Layer 10 of a small transformer language model trained on English Wikipedia (16 layers, counted from 0, width 64).
A neuron's activation on a vector x is SiLU(gate . x) times (in . x), where the dot is the dot product.
The model reads these tokens: "c" "or" "p" "or" "ate" " st" "at" "ut" "es" " from" " the" " United" " States" " C" "od" "e" ":" "\n" " "

The vector x that enters this layer's MLP at each token. A number n stands for n times 0.0093.
0 "c": 60 -197 169 18 86 267 -84 72 29 -39 -163 -119 28 103 -77 -197 1 5 165 58 -12 -155 248 -91 394 -89 34 -204 -117 -124 -15 137 -171 75 114 51 70 108 -93 2 46 49 74 45 153 29 4 118 59 102 -138 45 -153 156 -123 -14 -82 125 284 -70 -91 -115 -16 -157
1 "or": 43 -111 171 14 79 -27 48 62 -78 14 -35 -196 154 -2 57 -20 -72 74 -36 17 53 -10 91 -217 457 -222 143 -123 3 69 -30 46 -154 156 57 105 9 216 12 33 -7 -97 117 149 -155 -35 2 8 28 104 -67 125 -150 102 -113 -33 -290 84 299 -207 -25 -116 57 1
2 "p": 33 -60 210 -23 116 74 -41 17 -68 -13 -144 -17 84 10 11 -93 -133 181 -32 80 1 -47 71 -391 399 -186 37 -237 7 -33 -48 39 -263 41 97 149 54 71 -74 -46 -82 -39 7 86 -78 91 -69 25 47 131 -122 -47 -254 87 -86 -13 -83 146 182 -243 54 -214 -70 -60
3 "or": 57 94 7 -90 -112 -9 87 68 -51 -50 54 -149 184 78 117 -91 -33 47 -109 -62 6 -7 208 -164 351 -273 26 -107 -74 -16 78 173 -153 78 105 89 41 267 -54 -97 -61 -197 75 151 -76 -168 149 13 2 215 -112 102 -256 148 -186 124 -69 93 466 -160 -125 -56 6 36
4 "ate": 79 63 10 -19 -12 4 -38 51 23 31 -97 -36 142 43 219 -15 -11 113 -16 186 -11 62 -123 -301 373 -59 131 -290 -166 44 -10 80 -241 156 65 207 77 137 -34 -6 -197 -230 23 102 -4 -10 -126 19 -78 33 -76 194 -179 -4 120 -62 -125 98 242 -188 115 -207 -38 108
5 " st": 147 63 141 -111 76 148 161 151 -125 -51 -211 74 73 -146 139 -150 207 -91 -17 -162 86 -224 46 -149 167 -126 -61 38 73 192 -6 65 -238 -125 -112 40 68 51 -74 170 136 -235 85 -30 -3 24 -73 -55 -75 334 39 103 117 56 -201 -142 -260 31 126 173 109 -143 201 243
6 "at": -159 -85 281 -146 142 169 -5 122 -141 23 -7 -86 -165 61 62 -77 231 79 29 -295 20 -64 -348 -259 123 42 13 -31 -134 -98 81 141 -45 -132 68 184 202 56 2 147 98 -59 126 -166 -34 260 71 -65 -51 234 -221 -97 -129 -62 -119 133 42 28 62 -44 234 -209 -76 -82
7 "ut": -283 2 278 110 -19 75 116 85 -51 -142 -30 98 -1 -15 202 178 65 -64 9 -85 121 -109 -77 -344 291 61 160 58 -133 -73 64 21 -40 -47 -65 -53 132 129 62 93 -119 -379 21 98 10 -34 95 -65 -180 118 -262 114 141 125 15 5 -134 121 143 130 -178 -47 20 47
8 "es": -32 -35 37 24 87 66 -101 15 -158 -100 -48 -34 173 66 260 271 132 -68 216 222 -67 -135 27 -171 273 25 22 -157 -184 -193 86 75 -173 4 -57 235 29 209 101 -160 114 -75 -36 -43 64 -39 -27 -17 -256 -144 -43 295 3 169 -81 -71 -61 28 109 180 -67 -85 141 207
9 " from": 49 -112 -93 -14 -48 191 -34 -218 -118 58 -13 -67 10 2 158 42 158 -76 -127 -97 -204 266 -10 72 273 -113 -112 -254 125 93 -50 33 -110 -223 68 -101 53 223 -83 -2 13 -169 -98 187 48 67 -136 3 -129 -125 128 92 -59 163 4 56 -241 -71 31 108 -39 -51 33 7
10 " the": 100 20 -57 80 -33 24 7 25 -134 30 -105 65 -37 -95 144 -149 6 -180 -281 -73 24 133 -44 -120 354 -23 -62 -117 43 -74 116 -126 -105 -177 43 -256 -1 61 -145 191 88 104 -45 30 13 294 1 -44 48 -298 113 92 7 90 -72 -10 -329 -232 -39 134 -23 -319 160 -31
11 " United": 129 61 53 32 75 43 -192 183 13 -144 -134 13 121 75 186 53 -159 58 -123 61 81 -47 -300 -100 -8 -94 61 19 239 -173 -110 2 52 -272 241 -95 132 26 117 191 -128 303 -64 193 30 230 -203 47 -93 -242 21 -51 86 -174 -20 -100 -131 -61 -21 249 204 -227 318 25
12 " States": 56 127 -44 41 -39 -43 -233 190 49 -11 -126 -77 136 93 297 270 -144 -5 110 45 -140 -92 -251 37 198 -244 81 -43 28 -49 29 99 -25 -116 105 -24 -17 144 33 156 -174 193 -147 131 199 -12 -79 139 -118 -55 30 157 49 -117 -95 -138 -256 -126 91 329 165 -135 77 -24
13 " C": 279 -80 -22 -69 49 -65 90 323 34 -77 9 -79 202 17 218 -138 -11 -160 -5 -86 96 -144 208 -159 38 -41 -187 -179 -54 52 -4 149 -163 82 22 88 -76 -82 -31 114 -57 1 -17 46 210 226 -69 32 -81 46 -120 -184 99 -51 12 -73 -134 126 9 347 -15 -173 148 -10
14 "od": -55 -17 163 -82 0 -34 2 -18 108 -114 -67 -161 -266 -106 -52 91 140 -88 138 -237 -22 -248 26 -242 316 -66 213 -58 -4 -139 -12 278 -56 101 59 197 -78 112 84 139 -54 85 36 207 0 -170 -39 -50 -208 84 30 -90 65 -117 54 -23 -186 45 -1 -10 -140 -168 94 219
15 "e": 259 -74 123 -90 -68 -57 -89 73 -51 8 -184 -154 111 92 128 34 122 -169 205 132 -127 41 -3 -255 443 -89 65 -104 -72 -162 -52 121 -44 -38 -33 99 -47 55 66 -9 -52 -31 -152 40 -149 52 -48 20 -43 16 78 224 40 125 -16 -39 -125 47 148 106 169 -91 4 19
16 ":": 8 -30 0 -28 -10 123 -34 -211 147 115 115 153 3 -28 143 475 134 20 121 -96 -37 -38 -50 -28 259 -138 -71 -178 20 64 245 180 -136 28 -18 -48 -55 53 -15 244 -8 34 -60 24 -6 -214 -22 -19 -96 94 -76 -188 -54 389 4 -79 0 -88 66 -71 -94 -122 -161 112
17 "\n": -43 139 -56 66 29 58 -19 -109 -98 -74 -48 -31 -33 165 106 171 -98 -211 -137 31 -150 -214 -154 -38 59 -376 -254 -43 89 -29 -76 60 -23 -137 111 -7 175 -46 81 138 194 -23 -203 -159 -153 -87 152 -239 108 -87 30 251 148 15 181 50 46 42 11 -263 -132 -229 -88 15
18 " ": -184 62 -99 48 48 44 -113 -40 -114 -130 176 -12 31 -176 20 -132 43 -330 -35 -137 -289 127 77 106 37 -215 -145 -113 80 39 73 -31 -107 -175 -141 -11 76 59 7 70 -62 -210 -167 -31 105 169 330 -352 -53 42 2 35 241 43 111 35 -3 72 -21 -118 37 15 -46 -96

Each question shows the input weights of one neuron of the MLP. A number n stands for n times 0.0013.

n182 gate: 126 -10 -28 -105 -110 -100 -74 40 -153 -17 -77 121 116 96 -252 -35 -59 -117 143 -168 -41 39 63 -109 -105 184 41 -5 -17 68 98 47 35 -71 -101 74 -143 112 -30 21 -39 -84 -149 23 -75 80 -75 143 -192 -85 227 -136 138 -1 -4 203 -33 108 31 -20 25 67 -140 97
n182 in: -16 80 -29 -15 12 13 -88 111 -7 54 18 74 13 -59 -75 -46 -82 25 134 -4 -14 103 -74 28 134 146 17 26 -45 -59 100 17 26 11 -227 -44 134 96 60 -27 -8 -3 -146 34 172 181 -86 144 -15 173 143 92 -100 107 70 -143 -54 79 14 -62 -267 96 32 -7
It fires most on token 15 "e"

n234 gate: -81 82 143 106 60 12 11 -13 174 11 111 -4 112 -78 -115 11 273 126 -164 -45 -98 -82 257 40 -16 118 -26 11 -120 -184 -171 -29 -148 5 -197 110 -32 -121 -174 -149 -41 87 85 46 46 -142 -15 97 -97 275 287 10 128 132 102 -93 255 -40 18 68 -177 -33 34 -89
n234 in: 103 11 116 188 48 169 -103 106 44 19 -71 -76 -17 119 -101 85 119 -218 68 -104 54 23 36 -62 23 21 17 -147 124 -28 -170 182 7 -143 -216 114 -201 192 29 152 11 151 -130 44 17 -79 84 -47 192 -116 125 144 -68 186 63 -179 42 26 8 -22 17 -65 72 -222
Its two highest activations, in order, are on tokens 0 "c", 14 "od"

n125 gate: 198 -118 -7 -67 -34 63 -32 101 -30 361 -165 62 80 186 125 -8 94 60 152 -8 -74 91 45 -50 -125 45 162 72 38 -51 -162 -86 -82 104 -43 13 97 -134 170 20 -103 74 146 -74 187 -85 -144 122 -27 -114 -31 16 16 -59 -65 -119 225 69 -12 128 50 -45 -34 -122
n125 in: 151 157 37 -52 -20 -56 -95 -66 -156 216 -104 -131 -89 68 -23 -67 67 21 57 -131 213 122 -22 52 -128 -107 218 -77 -67 177 -67 48 27 -77 -14 70 5 67 61 -55 50 107 45 47 17 -42 251 -65 124 -51 45 114 48 107 159 -201 -48 82 -19 43 84 80 -140 -50
On which token does it fire most, and how strongly? 15 "e", at about 0.64

n103 gate: -62 93 17 -34 138 -164 23 120 23 -157 10 -21 16 270 47 62 -21 63 49 -15 -65 16 -30 159 50 242 74 197 -189 149 -306 -157 -89 -8 168 140 65 -5 -121 54 60 159 -177 54 42 87 -23 -35 -139 -19 -27 63 -63 -29 -216 -63 92 131 146 -139 -25 -83 -155 96
n103 in: -21 -34 -132 42 15 -79 5 2 -163 131 147 -89 86 -134 27 110 110 61 128 -25 -23 -82 119 -15 48 -82 35 -51 39 149 54 -117 -155 -81 -177 -152 -52 -10 -32 8 -85 -192 61 115 -230 56 -46 39 -41 143 -54 162 22 11 -74 -41 -6 -13 43 -20 174 -27 -21 -152
It fires most on token 4 "ate"

n93 gate: -189 -224 86 270 66 -68 -119 -98 65 37 57 -111 35 194 -89 78 -56 25 -121 -89 26 -24 21 -71 -48 31 78 219 98 48 -60 -132 41 -59 -50 -22 -113 139 6 -75 120 2 -48 48 22 -112 -80 -136 2 -52 -73 180 -203 -27 33 -10 251 210 -82 -194 -50 222 -165 162
n93 in: -95 52 79 54 -143 152 -46 -101 -119 22 -340 245 55 -152 149 16 86 -110 -37 110 -1 -55 160 25 44 93 21 47 123 -20 -33 110 13 -105 -89 -27 48 71 -78 42 87 146 -27 30 -68 25 -55 -46 38 146 -106 -46 20 -14 -68 53 -98 183 75 101 45 -64 -62 -91
It fires most on token 7 "ut"

n306 gate: 24 39 31 194 -98 -16 87 50 -91 267 -97 -28 -352 22 -98 28 -171 35 -51 -62 -73 -12 29 -82 -84 -114 -33 2 -64 -69 27 -33 51 210 26 -56 -257 133 -197 46 -54 14 -201 32 101 179 27 144 -9 -18 -122 320 -224 -53 4 153 134 -15 -4 -135 -69 49 -104 -41
n306 in: -15 152 142 143 -169 119 119 114 -113 -61 111 32 -1 -17 -25 147 161 -385 195 -15 -57 100 76 103 -16 8 201 36 98 -54 171 -3 -43 -77 110 7 3 13 37 -28 157 -134 -123 57 -39 -61 88 20 186 97 134 -55 59 31 -81 -30 6 63 76 -246 104 -52 -3 134
It fires most on token 3 "or"

n95 gate: 48 -143 -39 47 159 60 -59 -145 -102 12 38 44 -14 85 -243 54 5 133 11 74 11 -26 -3 -17 -258 -39 -166 112 -116 -272 -77 82 115 -4 -105 -55 -107 138 -83 -212 -1 68 23 180 38 34 68 48 -86 -119 -35 -96 234 -224 -124 -165 141 16 19 125 -3 87 -122 209
n95 in: -66 -67 46 124 -35 -107 45 69 -6 -28 -83 -92 109 -32 59 -219 204 52 -95 -48 -26 15 -12 -98 -131 2 -131 180 91 -66 -230 -20 -77 -143 200 -66 -4 53 -106 3 79 -125 -154 -90 -68 -114 127 11 -99 163 170 -167 40 -56 52 19 138 122 -110 87 -73 -166 71 150
It fires most on token 16 ":"

n307 gate: -30 79 -20 67 -54 -146 -49 146 -127 -160 181 149 70 107 -7 38 176 -88 -53 -38 -7 104 -27 99 83 -5 134 79 -86 69 35 -50 134 83 -158 74 -245 54 -92 -236 26 106 -141 19 252 -204 14 20 182 60 -11 56 43 142 -98 -98 130 109 30 -3 -248 42 2 -10
n307 in: 67 -88 -116 306 165 150 174 -48 43 101 -65 5 -54 -37 128 -4 -17 -101 -11 -17 -38 73 -92 140 -80 -12 124 48 66 112 122 121 -125 35 112 -5 122 -13 4 124 -188 -151 -27 -142 25 132 -142 -149 90 137 67 9 56 -45 0 68 -45 -10 -96 -107 0 -10 110 -142
It fires most on token 18 " "

n181 gate: -93 -213 43 119 -197 -92 -23 -134 -37 -7 -25 -134 154 -184 -108 -94 -12 112 10 -142 7 -270 -33 31 0 15 -10 11 -89 119 -105 -18 -31 117 120 195 -82 194 -200 90 -120 84 -83 0 44 -139 -127 63 2 -186 54 180 119 -153 -150 -101 -19 -22 -30 38 -129 27 44 3
n181 in: -41 -213 181 89 88 113 37 -96 -77 -85 74 32 -183 -96 -170 79 -18 187 -27 16 23 -42 -4 -62 48 -65 42 14 -94 -23 -64 -40 79 26 -207 94 -44 143 60 159 143 54 -46 -104 -113 34 -15 86 52 72 137 -39 -136 -33 -118 5 83 -18 115 -49 -91 8 215 -26
On which three tokens does it fire most, strongest first? 14 "od", 1 "or", 0 "c"

n275 gate: 19 -230 60 54 -221 88 -17 -107 148 13 60 3 -50 5 42 57 -54 73 26 -105 -39 194 53 -162 -192 221 -153 20 18 -136 -153 0 -187 -78 -116 -55 10 52 -60 24 77 -93 26 48 -135 -43 -13 42 -13 -47 6 -233 -80 125 -164 234 68 -41 86 -215 -58 18 224 80
n275 in: 161 59 -30 -158 131 51 40 -20 -145 -87 24 -187 42 17 133 3 54 254 95 159 -67 96 86 91 1 -98 8 112 8 86 -143 -14 24 28 -111 -201 -42 36 185 47 162 -98 3 -48 -213 48 36 156 -11 -119 118 -99 9 38 -20 17 100 -44 -53 -221 92 158 -69 -35
On which token does it fire most, and how strongly? 13 " C", at about 0.62

n273 gate: 82 79 -5 5 -136 -209 -20 -103 101 -152 177 -127 46 40 27 -35 -82 92 66 -166 -56 -51 -107 -43 107 42 14 -7 15 22 -143 -143 37 -83 -237 10 137 -198 -60 -84 -1 53 -29 112 -12 9 -78 56 29 180 3 181 -4 -36 -338 36 -104 29 -92 -45 -2 -140 -88 -273
n273 in: 33 43 -88 -101 -98 -24 -154 -34 74 -64 -27 104 68 33 134 -116 -4 -148 172 -45 21 -18 35 -83 -75 43 52 -86 3 -114 237 -212 -203 -36 -47 -64 100 -72 4 140 -137 51 -67 -109 -94 -75 136 165 -3 37 -89 -43 144 -143 -27 -138 -24 160 -88 37 33 -25 21 36
On which token does it fire most, and how strongly? 12 " States", at about 1.3

n249 gate: 98 -74 -23 -36 29 -3 -77 -128 139 -156 221 29 38 -53 -73 -192 -69 134 12 71 49 -98 15 -212 -140 -79 5 35 -98 -107 76 -74 -68 -303 27 72 1 2 -3 -122 38 -95 68 -165 -64 -80 -143 51 -20 166 117 143 -95 -131 -13 -128 -209 -261 72 -147 -116 155 100 -12
n249 in: -10 -114 -47 140 -47 -16 -182 -78 -40 65 219 -10 -52 111 40 -114 -57 113 22 -129 -32 13 -47 5 23 22 124 7 77 29 197 -50 64 26 -184 174 191 -185 -23 -33 45 -254 105 51 -34 78 20 187 -104 119 -263 -25 -11 192 -98 34 -49 42 -34 -88 -27 37 -14 -108
It fires most on token 3 "or"

n72 gate: -181 110 88 97 -121 172 -224 75 -85 -16 -190 -43 40 76 -218 0 148 6 52 157 95 87 245 14 2 83 29 105 105 -126 -195 -23 -231 6 116 54 -60 171 -117 -48 -71 57 67 -106 162 72 110 -17 -116 38 69 159 -20 11 47 45 -159 61 88 87 45 143 171 15
n72 in: 23 -77 -22 188 148 -7 35 79 57 -51 48 -187 -53 -172 -95 35 119 -134 -74 20 21 74 101 -70 48 9 178 85 -96 14 -239 82 -71 27 -152 111 -5 70 -115 -128 -114 52 23 -152 -18 -89 -61 150 94 -195 44 -16 -72 64 99 -97 82 91 152 9 -212 35 -122 137
Its two highest activations, in order, are on tokens 0 "c", 8 "es"

n255 gate: 207 -130 82 -85 20 -45 296 75 -20 134 92 75 163 38 -27 -87 -5 2 142 125 3 -28 184 118 -18 1 8 6 -192 171 98 -200 -89 -39 -82 240 -104 -32 12 -149 37 101 -70 -23 43 -113 62 89 -44 43 -57 -98 -120 9 5 0 53 -162 77 165 -62 -15 -23 95
n255 in: -104 2 -29 -132 -13 13 0 -69 131 11 92 -161 137 103 79 -131 -99 108 131 8 -73 2 -72 -16 106 12 -96 88 -97 -39 42 -104 115 26 22 8 51 -17 73 -20 83 -95 30 40 134 -124 -82 -32 117 -242 -139 -189 -138 -62 -239 82 66 77 -41 -33 48 -16 133 143
It fires most on token 3 "or"

n58 gate: 129 -296 -18 21 -97 -133 144 -85 -77 252 -50 -74 -104 154 34 -62 71 29 -157 -138 31 33 78 55 10 16 -5 47 -183 -101 5 81 7 172 -154 -39 41 47 -113 -69 -203 248 -129 -128 -91 -33 -17 9 -18 -22 -71 131 -150 -76 98 -206 8 50 -73 14 31 22 290 -201
n58 in: -81 242 -90 1 134 102 -101 136 -126 -160 312 -23 -47 16 79 -141 113 85 31 40 -143 84 -68 45 -72 101 -2 60 29 62 -26 -130 46 61 -57 -113 -73 -64 1 -47 103 75 183 38 -89 113 -43 -46 -191 15 -169 85 98 -8 -15 -13 -14 53 -2 -52 -54 -143 219 4
Its two highest activations, in order, are on tokens 16 ":", 10 " the"

n151 gate: -46 78 138 86 178 -11 143 -178 26 -82 -233 -57 -180 -92 -77 -3 -258 218 178 -11 -15 94 -113 -63 -159 -56 -98 105 -15 -72 -58 -109 105 -107 -225 -87 67 -33 161 -59 -59 14 -3 197 -76 79 -212 -43 118 180 -118 198 -20 -33 -61 152 -24 25 -80 -171 -149 64 -58 -191
n151 in: -107 -85 -25 63 0 -276 150 167 -34 -107 131 -128 -10 -54 -138 9 74 60 -18 158 -175 79 67 29 98 -51 22 -94 114 -12 -71 -32 -145 -66 -52 60 -48 -32 -30 -86 -36 70 33 41 -257 -5 -135 134 -116 -98 -62 -11 -240 -40 219 90 -130 -60 56 55 83 35 -172 -10
Its two highest activations, in order, are on tokens 2 "p", 5 " st"

n33 gate: -137 120 -63 -66 -175 17 -47 36 -130 -14 -297 49 65 -53 -168 30 14 -107 41 -35 92 -59 -20 106 -3 144 153 213 26 -25 -105 -11 3 -56 -54 -82 -306 -110 -92 42 1 110 82 -190 31 -85 -74 28 -90 117 -62 43 -42 -4 66 -100 -136 8 48 -132 -23 -59 212 -101
n33 in: -126 127 -121 77 165 19 -69 43 224 -71 43 -28 32 -64 -209 -46 -100 7 -55 26 -31 20 -21 13 43 -44 -45 57 -170 -102 -119 9 -110 -24 75 -154 176 -35 136 119 -62 91 -51 163 -5 12 -90 135 -137 -92 12 56 75 -23 178 129 26 -114 -162 6 192 72 -36 29
It fires most on token 3 "or"

n232 gate: 37 -137 53 -92 194 -69 9 52 78 -44 -149 233 -9 -17 40 39 -26 -90 -16 -60 227 44 60 137 -113 152 36 -8 38 96 225 44 -88 10 110 8 -95 -255 85 -115 -159 -50 12 201 -95 24 89 -69 -134 46 93 -70 6 -22 -140 -116 -101 -379 -67 74 85 215 -13 -27
n232 in: -216 14 41 -63 0 -90 -1 -83 42 -176 24 154 215 -79 -86 16 79 92 -203 79 74 51 187 -50 3 -109 -197 -2 -16 49 180 215 176 34 80 -49 -113 -44 -49 -93 -150 -75 54 61 -16 -67 -107 6 -56 74 215 -55 88 -28 16 -109 1 -151 27 35 -149 -28 154 29
It fires most on token 6 "at"